Layer 6 of a small transformer language model trained on English Wikipedia (13 layers, counted from 0, width 64). Numbers have three digits each and are written without spaces.
In attention head 0, each number of a token's query is one row of weights dot the token's vector x plus its bias. The head spreads its attention over the tokens so far by the softmax of query dot key.

Query weights of the head. A number n stands for (n - 500) times 0.00075.
q0 (bias -0.074): 419676349184505235783566222160472523848436260457581409590352568609659701854715409225733470678422212213431712466595661569598539392699415306610633568279570544639250494550180550811641515401572404
q1 (bias -0.002): 721774674451806454279497437390339530468504476373682364456402365717681609258537647620633391263419328270379501510441461469665491578510646487502502580485295684517508497303494571583629378636776549
q2 (bias 0.088): 343806641594403568431669351503592574447610393310427572620601761527577729554442502681581271524577631482400546382422360402526475600406486388460585438404664198303528434440759713411679532409531343
q3 (bias 0.045): 603511400332665265548529486237342378449485523383548560388404714435615395427418220390540597678477702459414333626658566518436619440615736537493937308555508518438680437680604666527689514453508496
q4 (bias 0.067): 857368594400624671559302411441650708378585494635574453822520719438529497589431216226475673578651606606421432568385213287531293484480575536498700376321548568292427514435387409464357334677655383
q5 (bias 0.037): 377431543189747434417315157497570468545571537384646540597636556321390613479453609573300516520748412353767306353393609333484529469600630199555556324824609658294514553435585678582669495496456363
q6 (bias -0.028): 594547367582377481389378497562342505359367591850437535490463310461425438349500530476184509507270549892708577332405619644588262653439606550476693596611603471404563359251655629225368356399539486
q7 (bias 0.098): 643317307428365581719564766316572315482750579548396565644681797492526350908753741368404401521486654102342496609479263352417459210413644772475351482314215594424483616527446389606556429494368483
q8 (bias 0.256): 638383294288291814714501303295549601515511602619844061349507585240666407409898591644157183367562811472548399435808184528617495300412549282531357708308380530219596671451736624668687644597729329
q9 (bias -0.153): 198827527334557415105385335599521517807385515727611977529481447574371515477674331549778710422609354382583585381384620488568444512670391539506379290388457652710509484555580407434639482367110640
q10 (bias -0.038): 280496617585392707517338489719320526426165651599476631435372380640773428563681628388493511367573415347473574419401472662719439510567630334408776734573549384592515443227619459355531527354429714
q11 (bias -0.077): 435608557595410486563446467782533640765625497564408619295319370415446363404359456594691437569813378730483575357167592560509381518606604672640745567491428501350750297402546496461472510304485390
q12 (bias 0.093): 540453432713579554629611543695498357336442571483396278498572657532565247712475476395153722540679588338373496476628317456292496568469563409865429596549716161490599359336648613658490617483576427
q13 (bias -0.143): 553478623356488431425477324216607756562368657668361539291587282454507612477117598580493506295306371622479509452142798846748394631446466281583545336591604579781459533086466190393238530572452905
q14 (bias 0.141): 405679243651396514696395185519532435404508360401593208304519774361357359462265712670332474644484462667490519573437410401560635606194479364589511518446539571582351341397711507505792858538593540
q15 (bias -0.042): 752302436440657384382577419752863713273320656568616519243376598450383719622259289160448555671202481648550865285229634575713521953409638420495655299514415484529591268359588350522529453709726531
q16 (bias 0.162): 536285334657479575376760391730640595300808633391367455504619559307241568420589640608323330661467788527418250529546320213458738680311478418742454823431547364284560725417603419430480388468702326
q17 (bias 0.004): 654394508353538471433660326488534549477629571381508481608542447466585275584652498436601238412492681535525522668702380665491532347221709558658267694350305490546513250489649575565463573470451410
q18 (bias -0.057): 527501588459390495467499499523339348396399668368451433491047441677213448529478532195478528311406681544415543481435508762385500608622519581539468541490394406467742527556480421476532602495635684
q19 (bias 0.074): 704545416780486552454508230543595680445609407516609373191718658783522511595320417509301345260341694435605688150372247494630629532369624432528320274622583214455402700435356377390769654579701717
q20 (bias 0.027): 525534129322504418450374669501612606611216406178467502570592644684484229628647648704485619459521446416552517415463418457533620432425362436437320697570574532468604397524523410579483658611443476
q21 (bias 0.181): 821597318613466412604502248630575533473479525436476229185235601546662433364275757442134337399510727385427488595372455663690721305413647678446521692500515594499597466551538835450574440444339401
q22 (bias -0.050): 543378673511528645468586670362474315307583560863516561379464278455480567271268357387384671588559231582427814483531735546405613601475594204269552438499707496426766636440695438468414339522335669
q23 (bias -0.103): 619482342545414337401489470593426646635444552454574594537532446628553462362416682556678639409594606453272577276716610575424648542621288212489463721620387517630364376163417527670361447593289490
q24 (bias 0.030): 584616528508463518619436392628444808451427433460654278425540449681462647572498586673137354641592540514485356407576432774357461581315603373636672645707472123610611390202384748408637267202623636
q25 (bias -0.054): 327374444370557537385573699381569403371488449691618686690378332439405442462731418274653688669558468628694289498600593518578538074510559380426542398464745407360473281396526251510471578604439533
q26 (bias 0.025): 462490701567647631517319603534323723566809539630552401689390663573518508500269536410548515423380432494312490556511537316474345339605464562653693769353454403608689389318587567450461662241803426
q27 (bias 0.014): 407397487584341483651618308393504411429533704588515629450532572619503430579182604372532695673391496688647351463548541253487246576446685432435503598459344438623377619507691605596300399415426475
q28 (bias -0.110): 540658760611526569431397601394382492705513451500574675566379446610582485663318182334551706369668460431613409493154842602505316494634454531455488699297432407617456222569419545190459532603406612
q29 (bias -0.116): 391669414707229510504191678362527359510492737616399530462660346643727566526540479486647462597469520690307383468422660628588530555793690641564579429447502527432370268803580231494708630342315869
q30 (bias -0.002): 435527507385601359537560617459682325484668431695490748485721465607576529684387415458720422294545550525679348602520725291388207359300540512330647691374562672247543432364257504480555523447502441
q31 (bias 0.118): 267296145706571448500556552443485490521525500434441339703359768655867682606576657676224360291631411548319405556586650408277187308533794760532368421534403796462289421576621472526704507435267503

Each question shows a short text with each token's key, already scaled and adjusted for position as the last token sees it. A number n stands for (n - 500) times 0.0024.

Then comes the last token's vector x. A number n stands for (n - 500) times 0.0098.

0 "---|---|---|---|": 436425467421596443432464244632441613402505428501363401513252525288526560404628570592632591674607
1 "\n": 475452384532674528449462192701435630420574315636338351506247483326540523412630553647707583646508
2 "|": 506442410545628545437426179705406694411590367629262309502269486287560531394578529613632646591534
3 " Uganda": 503490325613539553503387231706409599397586336554300351530244540439652537374599477611691661623528
4 " |": 454473391555566506425422116714376632399550371601364274523294516340600539386537546610622563579487
5 " ": 487516381517524527412364121785359575347596300611339307536374497360573523412520428571636555600458
x: 579336580413420386630363137687640649385616714566562401370230517451459530419147548446485465409393549667682525434357367505537478671509627704545544399519421547557580585490528640584341443475725495
To which token does the last token give the most attention? 4 " |"

0 " NHL": 511423420457591494415506202696499656459516347485355407498283512295497568438684522556660615683555
1 " entry": 563456372458480475393495150806480567422566326479351391524278553364539640408651461515702638621479
2 " draft": 553486412480488439400458115769472560393535307484411366557343517337536584442655449510678675586484
3 ".": 406456389409559458372478153614433599465552317495462396479318526280564662404604501562609590599473
4 "\n": 472430408552672576458485161711437658473555314670367369474241483314554542422636557651707575661503
5 "\n": 493413427575660602481474130730420684494558329711363356459244486332549521434622560657730587670520
x: 583370578520464470674361328624673750416614599480428409393209646403507597689308360377467532576478535634611444417260449417506205756533635569596679454397499530523559343332532515474369457612698540
Which two tokens does the last token look at most, in order? 5 "\n", 4 "\n"

0 " ": 489464427411632529441475223710464629412576357563328377448281528281497519435587533570662580695560
1 "2": 481461392466550526377477115837350564382628382573375357440384568273463543393551455553685635645501
2 "0": 501467387480471480402459119832370534354598351535360378458413531299519554374544439585694713627477
3 "1": 542475401476513471393482114872402554368641335520348386447408545313523611389523483586665702612453
4 "1": 551492409471497459408472110845413547395619337495336401473412538321533633377516482599638695597455
5 "–": 484487450519494455395452052753452513441553368498408328487407531381557570364508470613581657518461
x: 556464479536333402607456300778479478429734707431402288337404540490507511386366575448508518534329624714686454552172450431474443810524700518521450612464442511575528732272454595488355511608570397
Which token does the last token look at most, and with what share of its attention? 5 "–", with about 50%

0 "3": 482431398415633521414480244709459604411595392516353411482276556260508600378627568607634610678547
1 "'": 485452388497559463440415198820478555331611335471325309447291478259614582415631511637649696645479
2 ",": 403506398423580525383479152783457586395656332514369325427294548310529581394568543615630631598475
3 " ": 458543393453537551390438121837433541362625301571380349415338538294535524457514422550648566611483
4 "9": 434496423492516504380450147825365519340631357602461399412359589338515529412512397550658661578460
5 "0": 462514370476478507412441083852370513388624352574402394440407565298518532412554404561677687573495
x: 608306555439452495543457263702586684374534698458481456326401527380472522538328623507313518490398634687641325499168443401560506759345599680600329534509442532692582489368465448526316494667655639
Which token does the last token look at most, and with what share of its attention? 4 "9", with about 50%

0 "9": 479448409421625500433479221694464623408577380522362405482254543271516598376639549608619626688545
1 "\n": 471447397539676569467469167724447647450563304659343352474228499316549542425634564643721587675511
2 "D": 531495357563598541442441164773464643431612337588294318470318530389508533419597482566722703690552
3 "J": 559518371592605479446450199804469637440642305541289352473317545406518575397591497583746678654516
4 "I": 515485341511565441526498245800475636447649324501279357473327537344541564421628459575670685670487
5 " ": 536529402448565488435443146822440597394608319567342363454355531375496545422564420565641553581399
x: 623449387566413514663359214613657619360538807571520494437251479421549370432235672388515550534392536698748443537256434463556456588524601603574484581484552438574563529175400555596336397487681501
To which token does the last token give the most attention? 1 "\n"

0 "par": 522491375443608537449473214702550606404608356469291381501244536294533585395655543584667596683591
1 "cel": 566518343530480503419500133828556507398630357442262357546320520405556562384639475563735683563511
2 " in": 545504361442574465431483087790478601408620319526301385474230497316505608459568570579697637629588
3 " Orange": 550488369527463471414413114771494588384629371460333358504278561438536591400532468562685670561553
4 " through": 551491356442529454448446084819473614395627307553322379510262518337509622460574515589662644612557
5 " a": 577480386451465533433427080862477577427633340538278300495356543304477613530565514578693616593570
x: 528489568423353333479453346531529762511651731468551446412286580562450623478216611454377447428582604750651438562337448522398315632417588535598417592589332462629609560370443551403189441493790635
To which token does the last token give the most attention? 4 " through"

0 " in": 537453410430652527449515240691495631451566368537311427457228519313470567457618594596666587701622
1 " scoring": 587471398520496516413458120811507653388577311531325383441257521341470547449605492569705607609615
2 " with": 551472403488565489421489156813503675423576270564289373480244514318452570478599566596706631648519
3 " ": 516507417437524506416458169855437608353583250583335377444357558331426572496523439529682576614448
4 "5": 499452438470501459403468183852358587342590334617408423436347604386437601444504415520712660556474
5 "4": 530455402458512443426462164867394579369642318585363431450349613341448635437526439557709683582458
x: 592411431385407517474459312784713782453635733482472476274296512323530500512241561525471557483460782628603290505247429474564530684371476566522407649527344523608515537334454479499370493586651565
To which token does the last token give the most attention? 4 "5"

0 " ": 489464427411632529441475223710464629412576357563328377448281528281497519435587533570662580695560
1 "6": 495466452507529482359466150832360567331602362579415384437329573349515570375512442562688654604484
2 " |": 426456424443492456412466159739417612392561375536394338434295580293542592409507536550654589610444
3 " ": 478497441439443475403408139821403567356573309544375356476389545312515554429501419536644570614418
4 "0": 455460416472388461405423159819337557352558386564412381471435573331501531404522400532666671580447
5 " |": 420453437432444436426447156761410613398555373532416338441336593308542590401492529546646578577418
x: 557387687484346502460388195869591543380559743525376454314321508401516503531456592540516400506542737640706576418324395461530389787449511541410423530463361550551555582488324578461301520496715511
To which token does the last token give the most attention? 5 " |"

0 "-": 486426408451676577396500250704495604456580370558323347463298526268549550428630548608623582668568
1 "0": 413441353509514546351511174812376529390579349553368354455401545326551536421586394570684672571505
2 " D": 512560331478530514423433154802503588406596295478262322483288542360537559419570480533719660649492
3 "J": 527543358533560447450439181826451622416607291468311344477315572368550563395574490505725671645504
4 "I": 477502336469525416517484232804469624433613300438311354490336556311564566414623446512639678659478
5 "\n": 444469372520660534463466154751449638432574299644361344476250504317558561418622564649700589645483
x: 546332550487440525721398270639673708366609656548452374421194597400472567668250425400481565552525553758666441436259473412522226696513573524598624473420611525528558451282416503503404463580629502
To which token does the last token give the most attention? 5 "\n"

0 " season": 506450431447608535433494220634502619460530377486389434490249505295499587437656563580637580680592
1 ",": 425489400433593541370489157723446611426615379500447345459262534298529556388586557560634584633469
2 " Ma": 526504327512519578398398170782461537398647409462258313504298585368560594405563518528667654625493
3 "ul": 585476363499543508417450210787498554395612384499270369498306600423607567348498522513690655578508
4 "din": 598537384552544500420430166793506559369606396479255341551266557367577563407528504518691639551463
5 " initially": 528506366502539548477475155814484606421613375488313356587247499268509566471563509600620559629491
x: 646309452542324568651382364525578758378700705454504376426287544447483397414202601525531717449658510726516368464335515538358313716430639543473467566451479536592534579422553493368379414492808486
Which token does the last token look at most, and with what share of its attention? 1 ",", with about 50%

0 " ": 489464427411632529441475223710464629412576357563328377448281528281497519435587533570662580695560
1 "1": 496464411495541513359495139855361575337630359574373369395375548338505549418515456544674676647487
2 "2": 510478386471538503391459099848346546379649377553345370455401563272474573384542457577678656644501
3 ",": 423497396432547509407467140785422596384647378517395321433289558326538540369522557591633634597461
4 " ": 476544403463505533409430111838423539366619330564383351425357535304539503446478428543644574605471
5 "2": 461495380478516541382444110859344521389655423598417381430410603289476515421512429534657622588501
x: 614336622382411559587402339699654731417552626506434450285303549260540557494312639603390534466391586552640317497258420442530497800336590697604346517507364523689546560445475462448326552552655597
To which token does the last token give the most attention? 5 "2"

0 "2": 477438406413646539412484228705466595425595394525358407473302541232493576385641565608631583690543
1 "0": 503479372462502480385462126823420505359599335487349378491386521257547581344596456592682704617459
2 "0": 524485373470483469395464130832427488377592332473363382514418535272549585338596452591669697590452
3 "9": 524484411462505443407482158814455501392600320461397396530386553305553619324575467593641681576412
4 "\n": 467442385538671562464470168732448627450576309652347357480235493305559545404625568662715575646492
5 "R": 566486370613590579407431130769457597463630396622269313497316560412530552394576497580698692627563
x: 585442547445481425703425322665446645436462638585500538374197574325609590455193516433427527547485633613520318383300332381475301749516724639545730666496412473633492548393500391564359474662612607
Which token does the last token look at most, and with what share of its attention? 4 "\n", with about 80%

0 " the": 552448393428648553450520266710508636462564354516293398456248515266473545454639582618665577684601
1 " ten": 594488341509478500453497154867488528395586243512254379441273577456537657444560439596766638571508
2 "-": 553427397428557490391483133810475536451618314501325317416385558317509609393559456617645609565528
3 "mile": 555423371535524471394515146842523528425587281556317377497338599429516594418580416574774713493542
4 " ": 533502389419507461406466118819451537413604295488335357480387533334504544452517385560665574552448
5 "ga": 569473340489432492454423141819512520422597365515289326473367597345555578436582450505755673533548
x: 536391559372396465582507350757452594446493661536608538229272651485506545528293477466278502539504585698557374477251553593497449641338557540508279806492404509683587556464512509425228494520775607
Which token does the last token look at most, and with what share of its attention? 4 " ", with about 30%

0 " |": 439423435451618509421475261661446644409533393531361367463257539275526564418603583607625560680544
1 " ": 488485417449493502377427163819390565333559296543363337470362539309520540413533416537655558637434
2 "1": 511462420496484497345460174859320560301603367567400372414413566349502555416509428518640649615443
3 "0": 488479392474430455409425149827314534330568369522359373470418539317528545369525419576667696601468
4 " |": 425472423454483455415444159751398595381555374516400324448310572306565584386495546572629578584440
5 "\n": 475439396563670560476459184728442652450567306670334351480252481330548511427618556659725574645489
x: 474372559492461498671349252627664744393624612534415354428158636418489601706294357396493583579506546695663456419297472425491238729517637555568665473392562504522529390358476501474417484595655499
Which token does the last token look at most, and with what share of its attention? 5 "\n", with about 100%

0 " |": 439423435451618509421475261661446644409533393531361367463257539275526564418603583607625560680544
1 "\n": 481440399545677560464463190718444654446560300651330350479243489325547520432633551634722577666500
2 "|---|": 466472443534569449450438151721428672429565356602302345550267507386537540413559507566723665619550
3 "---|---|---|---|": 406459472483549382438445152690405639390503370546359352580291522378540571453561541545717638623534
4 "---|---|---|---|": 409466487458504351429431148680401616372510395519379361578309527361534584439560534548689635621513
5 "\n": 459468372520586468446409162721393630400580343617350349536285474339555555410608544663693598606466
x: 419363537422342510698369279652712664365660600540383309320192587455482612664234463400504477523533572816666499421320476518550307650505636621525609463448626549517509423397454507441475533566639423
To which token does the last token give the most attention? 1 "\n"

0 " |": 439423435451618509421475261661446644409533393531361367463257539275526564418603583607625560680544
1 "\n": 481440399545677560464463190718444654446560300651330350479243489325547520432633551634722577666500
2 "|---|---|": 409442453507561436463463177723415692394536336602359346557277507375545511398593512542688694620526
3 "---|---|---|---|": 410447485472533369448439162704390650387484377536380352588293534375540563441570542525697642612516
4 "\n": 467461368524588476454413161741384643406572336624351346539273488333567548415616545645693603607462
5 "|": 480451404550589521440403146729388705405596378643274303517285487297560535403557524624638662556503
x: 560401609473403484533282299733656601366510729632389351538268652399547706493280514402487540506511644763590454471298347395537306670453724507533615482475408513569440452493420496536396300540746551
To which token does the last token give the most attention? 1 "\n"

0 " of": 562469380463666529436526264697505646440571355555286416490233528344461541455619582596669616705616
1 " the": 583482356481567545439460166834464612418600333543246333482235553271475535482597504592701628613547
2 " game": 520513331522513539425521127809479533393619293570332331498343589409467584444616432553713636589551
3 ".": 443480378428580466380473152652445595427587301546416370456326548303519644425584522574662596611481
4 " Ma": 551486339537503581401418175772480554414662382497233319507317580402511616438593486565674667622473
5 "ul": 597472349512540505428459210793506565383642347548252367484308600436581574368518506540706666583495
x: 571292432468483665730337306700461533416616696547550591386159615426511503422264506545435465454500545636551472516153459561610456638497570475431563743590452508734488599323550477564278412513654366
To which token does the last token give the most attention? 3 "."

0 ")": 406418444411618521455456253624463652432556425527457395427238556278561563432633569611599565689564
1 "\n": 481447406541680576475458183710447651448573315662344342466236496321549524445624560631725574680515
2 "1": 564429432587628597395478141770355646397636377687364354407358504376509543428552479607666679674516
3 " January": 579495374527630531467395131761437624343630343591267304478277503329485593457553523614677701613519
4 " ": 517549458507544543387385052696371592405619322567348366398377410357531585404484447668619571681527
5 "2": 487514430519578545375417048752304552414677378620367396394432491326479588392517461654661634666580
x: 699320631460416519584503280710695726396625561433483480278395622373654704427152590544406519456432485549572342499344481341532397692403684658606456505616375518628432498329436434507323465629635532
Which token does the last token look at most, and with what share of its attention? 5 "2", with about 40%

0 " |": 439423435451618509421475261661446644409533393531361367463257539275526564418603583607625560680544
1 "\n": 481440399545677560464463190718444654446560300651330350479243489325547520432633551634722577666500
2 "|": 507441421556621559439418168719406705430576348636258303499277481291563539396575518609642647586520
3 " ": 533471394529614600419406159758355608403595267652297305474346461342586515386551430587657577639496
4 "Somali": 604463284606556584490380199769447570391639313552212321481255552466590536380591482528716680576568
5 "a": 597504355603536502404408192774483559428624351531241322517350523410626604387538484608737658586522
x: 549331510538444546626412330619496593453536759551591491218274664374514578445173549408300562440562582727499475488150469447513535536514628529439559672568371622633517635358525600647262426477655474
To which token does the last token give the most attention? 1 "\n"

0 " the": 552448393428648553450520266710508636462564354516293398456248515266473545454639582618665577684601
1 " ": 519509363432550533389491143831423543387595240551336357385358539339481550431533403557689565609505
2 "2": 503475343466538534375490122863331515396633348590365382392421594328434548419548400548696628593526
3 "0": 521484354464472475420473120854374509380589316542345402424428551322493558401551410590711707585490
4 "0": 552488356466464459439473124857405505396585320505341395460440551308501573384567429609696705576473
5 "8": 576460398482507427436513175866460550396610288484365403465379564363518632367544466626662711565436
x: 632438367579488508519424285716591611483840816464423419317438476422507435471280522426352592558421714686619369432175429338561512615477522496452461671502381540660590646329388506446443441599534615
To which token does the last token give the most attention? 2 "2"

0 "GA": 488457367450587453430488235665531622446551387454373394495288554340532564415702538560676642691580
1 ":": 400470383407573441376470185714471612394560352487470346490280545284539559404664575543674622650479
2 " Ma": 500499337477478522379380149792465548364627395436314310518332588379548607394621509527654652617462
3 "we": 536482380499535468402403194818476553331586401490330326493361594363596616369566440525682611571483
4 "j": 537523390508483413369463190754521568398627382467314380499365562386598627337562451568717653604459
5 "je": 524481396469520411426486199813539583397636388456272357522340552327563640381594444561690662560468
x: 617313553444354617692419389696603644364557744494390428301332707478544478443256580391454609467451549759602389451279443661539488435523484538346467857525508559574505620323428480424358448373654591
To which token does the last token give the most attention? 1 ":"

0 " Ha": 539459396428607515438471227679503629409552394481268383467225530304525604401624586588661599719594
1 "ven": 574502382444504442407471165783477597343606384434262359448309561395552594345573449541698686664545
2 " station": 553537387497467447429485120726472548371530348477338349597301563371516579393602474526679651591526
3 "s": 556532401465489454395435081757516608397577357430378323516284523316547600385580511531711633624549
4 "—": 388452422409559436449424151742466597388597326469442320477268528257571585426590506598580599619489
5 "the": 499461343507452550422446159811457562394660379501338318485311518355612577473619472556645688672575
x: 531369570485372498682526380528494732342603526468452565478207460531383719458252580503400372407635510763560346509244473613472320627432678581448485610474358462671580580504501403445295469646706721
To which token does the last token give the most attention? 4 "—"

0 " T": 510459375433606507450496252698506668432554369502295365463238545319522558407642554564670620716568
1 "A": 499461330489530517441490182836467617450580343467274316444320592329566598431627465512695671683554
2 "N": 499481325471535447419483167840473578430603343465296332458373607346562618402628452523681664660507
3 "\n": 439455379508673535447481167733440631433570304626365349471244508307551551409630561642696584660499
4 "9": 519413443573601559404456146748340621394602370677423375442330520353516533378587430613659692651486
5 " January": 571486364529630543456412118772440623353618341590294310486273512311485582442578513592651709611520
x: 726359613428278494654401330805674598486613670463456352536337513410517533429164525490353583554440524618528374415243381425620331714396758504604633669431442518542562522474405439586394434587604532
Which two tokens does the last token look at most, in order? 3 "\n", 4 "9"

0 " the": 552448393428648553450520266710508636462564354516293398456248515266473545454639582618665577684601
1 " Houston": 514467327524538495451512164802498601404578272461308350460289562412500591403606454582734690610540
2 " A": 541471339467506533413437155831488598456595328441257322445336555335523627435616488565719592638511
3 "ero": 498434375480485441447513205790484575429598338431345364469385607479570526334604450543699672587511
4 "s": 547502385471520470405464170837527602429565327458346335488358572375551555379580462500749599535476
5 ",": 405497376402540494407500131803455626408622377489430307478308569319532540404577540552610596577448
x: 564300617558420563700468321650565674422606739504430422415349412432494432547284597575466593366542700771705388413240441511539299668461593607572462513382555456562625604348366531440306317526638373
To which token does the last token give the most attention? 5 ","

0 ":": 462442410444644503391465241676473630401559371532381377498247528263513539413673600588684595696545
1 " O": 538544357497489494421411152775463598348589377481278321484306534335505568392578485554675649665482
2 "um": 539504359503501449433431172766430605357597374490343339448328578415562533347595482511695643635527
3 "a": 539490395522461444396421171803464606389588405450338333492335571389587602383579473537704627608498
4 " ": 480512391410498444399427124816410573356583354483370335499365544340531524417543403516629550568434
5 "1": 486483386458510450357455126850344559334626392540402380457399573354513532427544415501639652559455
x: 612327582398356504569455369779710639412612716538503462282250555357586501497161641566387488409392630687654346570307469601561558531390501657560359533368468448690553543428434462452390398543671577
Which token does the last token look at most, and with what share of its attention? 5 "1", with about 30%

0 " January": 538455412432638526417470216667476623403560358505318407461245504248485611409636578605624603715595
1 " ": 533538429443535514354432057766395548383598294496345373404342467282507589382528433611632578686528
2 "2": 510506399465551517341453054825317518392647359551366405405408547267461581372555439580669641662562
3 "0": 533507403466478468372442059806359498375598349509356417433422508292513578350550431611678709636524
4 "0": 557505399464467456393443068812385490393592353481358410466433519286521586341566443619664704613503
5 "9": 561498437466499433410470106805425503403602335470383417489399540310530623328555461627636696605464
x: 673357449617460543571431309713543523397828738462421428308557495488534494493191577421363582622408695730581330425201450368496496674499597549416420589449421504656565609268385447461470500595578529
To which token does the last token give the most attention? 2 "2"

0 "0": 488429405415610516423485237701471598427557412498365397478314538260508563382641564611646603670541
1 "0": 505464378459513471392463133816426521389569354459371367512390538266536576346609470598675681600466
2 "9": 523473407464521442404474150811441513393587328456394384528376556306547617330580468594650683586422
3 "\n": 467443391542677565461471171734445631447571318652345349476234499306554538412625572660719581659505
4 "Z": 524486379603585536432414177744463598441598371593302331495317569398535534394591477574721672649559
5 "an": 586475365566525525458434193792471595425659429535280321485298577411591534376596476587721655612497
x: 565418442557459620665373327534505644355444637549513554359230584340566558464239585454454488511488539711600388397023416507559404607517651615470570781545384513600523610404479509619348433575742471
Which token does the last token look at most, and with what share of its attention? 3 "\n", with about 70%

0 "'": 491438420426635502423514273693523610435569350489332406424273494272515613442673546638635614713577
1 " (": 361423427414528475414491194715472597431577348504474352376259549267595608405639490618600596643463
2 "pen": 463475430438468487382480166834486561387583354570352368457350602420578600394596423519649720595567
3 ".": 430472379403576458377465150694436583388617313529420339436302556261591629406590501537642627615514
4 "),": 341401422455508518424464156724437632426610388520502339427263572316603552425611480626565606626473
5 " O": 527556346503482523437419170745488581379624389503273325507312562343497558442529485530652649639483
x: 507396679391394393682391300679466669333488913518653441344259564484446500427273616588432417566454535662615362453326391519376323684515528593500602684508408433626499500483476430655394459521690573
To which token does the last token give the most attention? 4 "),"

0 "1": 482448409430639514407492217710460610411583388527333411461281537275512588395618564615629621695562
1 ",": 413501397432585530401458149773439598384629381520391318452256559302540532384566560579639623617486
2 " the": 544490358497537564450442141830478604413633365541293301474237528244545522474583530609676632619519
3 " South": 581547340570497547429410106815515566437598323510293341463252584452563586438518477579748643536482
4 " Central": 615539293563477498467434085778508562442622327477284335488272583445571565413538483549716677529489
5 " Council": 548567357518501472483447124794520569459586296435330337525311534420591560438558481550703663578461
x: 566364448603390517523334264668573547332635730438547451321394591463586362453222639489257488462529528632492516419271534450436445576550594571518520766357565534734759656402464516444287397672683489
Which token does the last token look at most, and with what share of its attention? 1 ",", with about 40%

0 "1": 482448409430639514407492217710460610411583388527333411461281537275512588395618564615629621695562
1 "'": 475463394502554452439413185815469565335610332467321309436284477272604576412624504640651697643506
2 "\n": 461451399537676562461471163735453644441577301659334346463233496314546543427623564653724591667510
3 "5": 541401471580601553400459133782349633401606382695387376454317525373514570391559446620698684612530
4 " January": 593487375526619533466400120785447620352626348594270306495277514315480586453561517606671708592504
5 " ": 522542455505543532394394038724389598410616314565344364420366423343522585402496450670624577666517
x: 596399602559442446652442144639650621350710750419487442434384556513535552353146637402523467506430463599624472502348465328500332738558682653534545496584404499558439518240505574579273429548642545
Which token does the last token look at most, and with what share of its attention? 5 " ", with about 50%

0 " January": 538455412432638526417470216667476623403560358505318407461245504248485611409636578605624603715595
1 " ": 533538429443535514354432057766395548383598294496345373404342467282507589382528433611632578686528
2 "2": 510506399465551517341453054825317518392647359551366405405408547267461581372555439580669641662562
3 "0": 533507403466478468372442059806359498375598349509356417433422508292513578350550431611678709636524
4 "0": 557505399464467456393443068812385490393592353481358410466433519286521586341566443619664704613503
5 "9": 561498437466499433410470106805425503403602335470383417489399540310530623328555461627636696605464
x: 673357449617460543571431309713543523397828738462421428308557495488534494493191577421363582622408695730581330425201450368496496674499597549416420589449421504656565609268385447461470500595578529
To which token does the last token give the most attention? 2 "2"

0 "1": 482448409430639514407492217710460610411583388527333411461281537275512588395618564615629621695562
1 " January": 542515371451595484417410122793462572322607315494273328493261528259493619410579525575654706617521
2 " ": 491557436461519506357400042751399557377593292498357368424355450308524599381512444623609580670525
3 "2": 462526411479544510340421037812323530382650353554376396420414529278481591368543452595658642652559
4 "0": 480527411486467471363414040786355508362604333518372407438432487304527587347537437621665702635521
5 "0": 496521408475462460380419039798379502382606333495374402463445500295531594340552445628661703618505
x: 607281564576436489532496225748527558378724676418467436292493532488522580468217617439345536518433634754619339481241517351543469744394617620513356566570444502628516543302401417493381509676637565
To which token does the last token give the most attention? 3 "2"

0 " in": 537453410430652527449515240691495631451566368537311427457228519313470567457618594596666587701622
1 " a": 599477403476522582419456116859470566422614342545270296440308533258476558498574511576698595625563
2 " study": 502467388429478499453490146787515573368613309507372352461288559383550558447631474546706654655516
3 " of": 585487343438585444426531132819509649429655269522320359480260481323441574468578542581713672653536
4 " bar": 567542346478525493453448095815510572335637276514289318492264564435451541431559474520746666549540
5 "ga": 541508334506472498422468101769554534458639413500338354464363564351511613437574470542748653589612
x: 529322663483433496677568445672447634408445696450520531338356635499447506551200606487307494472537518617471360481239565439507378600449599571549394842493418604743509554302487482389181563478731609
To which token does the last token give the most attention? 0 " in"

0 " ": 489464427411632529441475223710464629412576357563328377448281528281497519435587533570662580695560
1 "3": 486443395481534502370486159843353569364632360565387377437354578335477571377520448542690661609501
2 " |": 428457422446497458409462161746416610387559370542391337432300580294543592408506540552659589612445
3 " ": 480497440444445478402405142824403567354572304549375357475394544313515552429502418538646568615420
4 "2": 468462412465450494385425139845323553371609405575408372469444600297459553407524422527650613592452
5 " |": 418459437436444438422443158757411605392559370534410345440333585305548599400488534551644581587416
x: 569377695476339510474386187868585536376578730515380450306328511399507518518456587535530405500559734642700568429335401466536391803436504526397423520471364545549538582475327573475307530512712509
To which token does the last token give the most attention? 5 " |"

0 " B": 526475402450602511446470236692506661423546396495294392450209548331537583422618582571672606712576
1 "DI": 522504353481538427448478146801454593393574364477310329479336544332509549402624468509696717663524
2 ":": 422483389431572431382466160729443617397570350503431332476280539282538556403633581545689645676468
3 " Ca": 553524376474454469424401109823475597353589379433243338468338537411547572401569492530705684619486
4 "to": 547501382503520470415420140786471573425603381419301312475389534373525566368575464537723620636529
5 "to": 533475387502516456414452156795525566436612358414298311507411532347535580387619454545721628612498
x: 547406578579415559628519306640464651399566688510420497271269586562549466425212623411315529406531537760624462562207436429437501534593630498459398876563529504664556637339458375404320511493689449
To which token does the last token give the most attention? 2 ":"

0 "4": 475430410425630509413486257696465609405588399513358411485265564278519607399623567616627615675549
1 " points": 502481380506470461409437151779500554350576320490372340514292540341588567415618439560676649584486
2 " in": 527482354453539455421480124816467584402628308506312389478257492318515597478582550567694665616506
3 " ": 473540412405504467378405073801406552374617313521387371416373511321494548433499430562672579633510
4 "9": 467504442451492430386425102798351545353619364559447409422380552362474548393495413566682683604498
5 "8": 512488437457512416405439088848390570362654317537409412431356548356502595387513452580680718600490
x: 589348514429484559547553241764680656415757724436392425275390475392598527552195579523373481480415707672546379497243447425539520697400519638502433606415381545720566534304464459476398425585584573
To which token does the last token give the most attention? 4 "9"

0 "9": 479448409421625500433479221694464623408577380522362405482254543271516598376639549608619626688545
1 "\n": 471447397539676569467469167724447647450563304659343352474228499316549542425634564643721587675511
2 "R": 562493367605583562411440124774463603459626386607266311498312566423524558407582498570708697636569
3 "W": 530495369564614499452438137833488603441611350553313312456325541384559601438575487595749664649534
4 "A": 572487353535528494466448135783495598485643387485268326453356540359561622436591483606702670656522
5 " ": 529529403442559475423454100801441579434629345513336345445376504378517543421534423603660550575434
x: 593477468553442546663352171604628581349621781500495459385289542495606380424190640405475527488428528634747436549255482454543438571580627627570396583516518414600575620194371589543340382497689509
Which two tokens does the last token look at most, in order? 1 "\n", 5 " "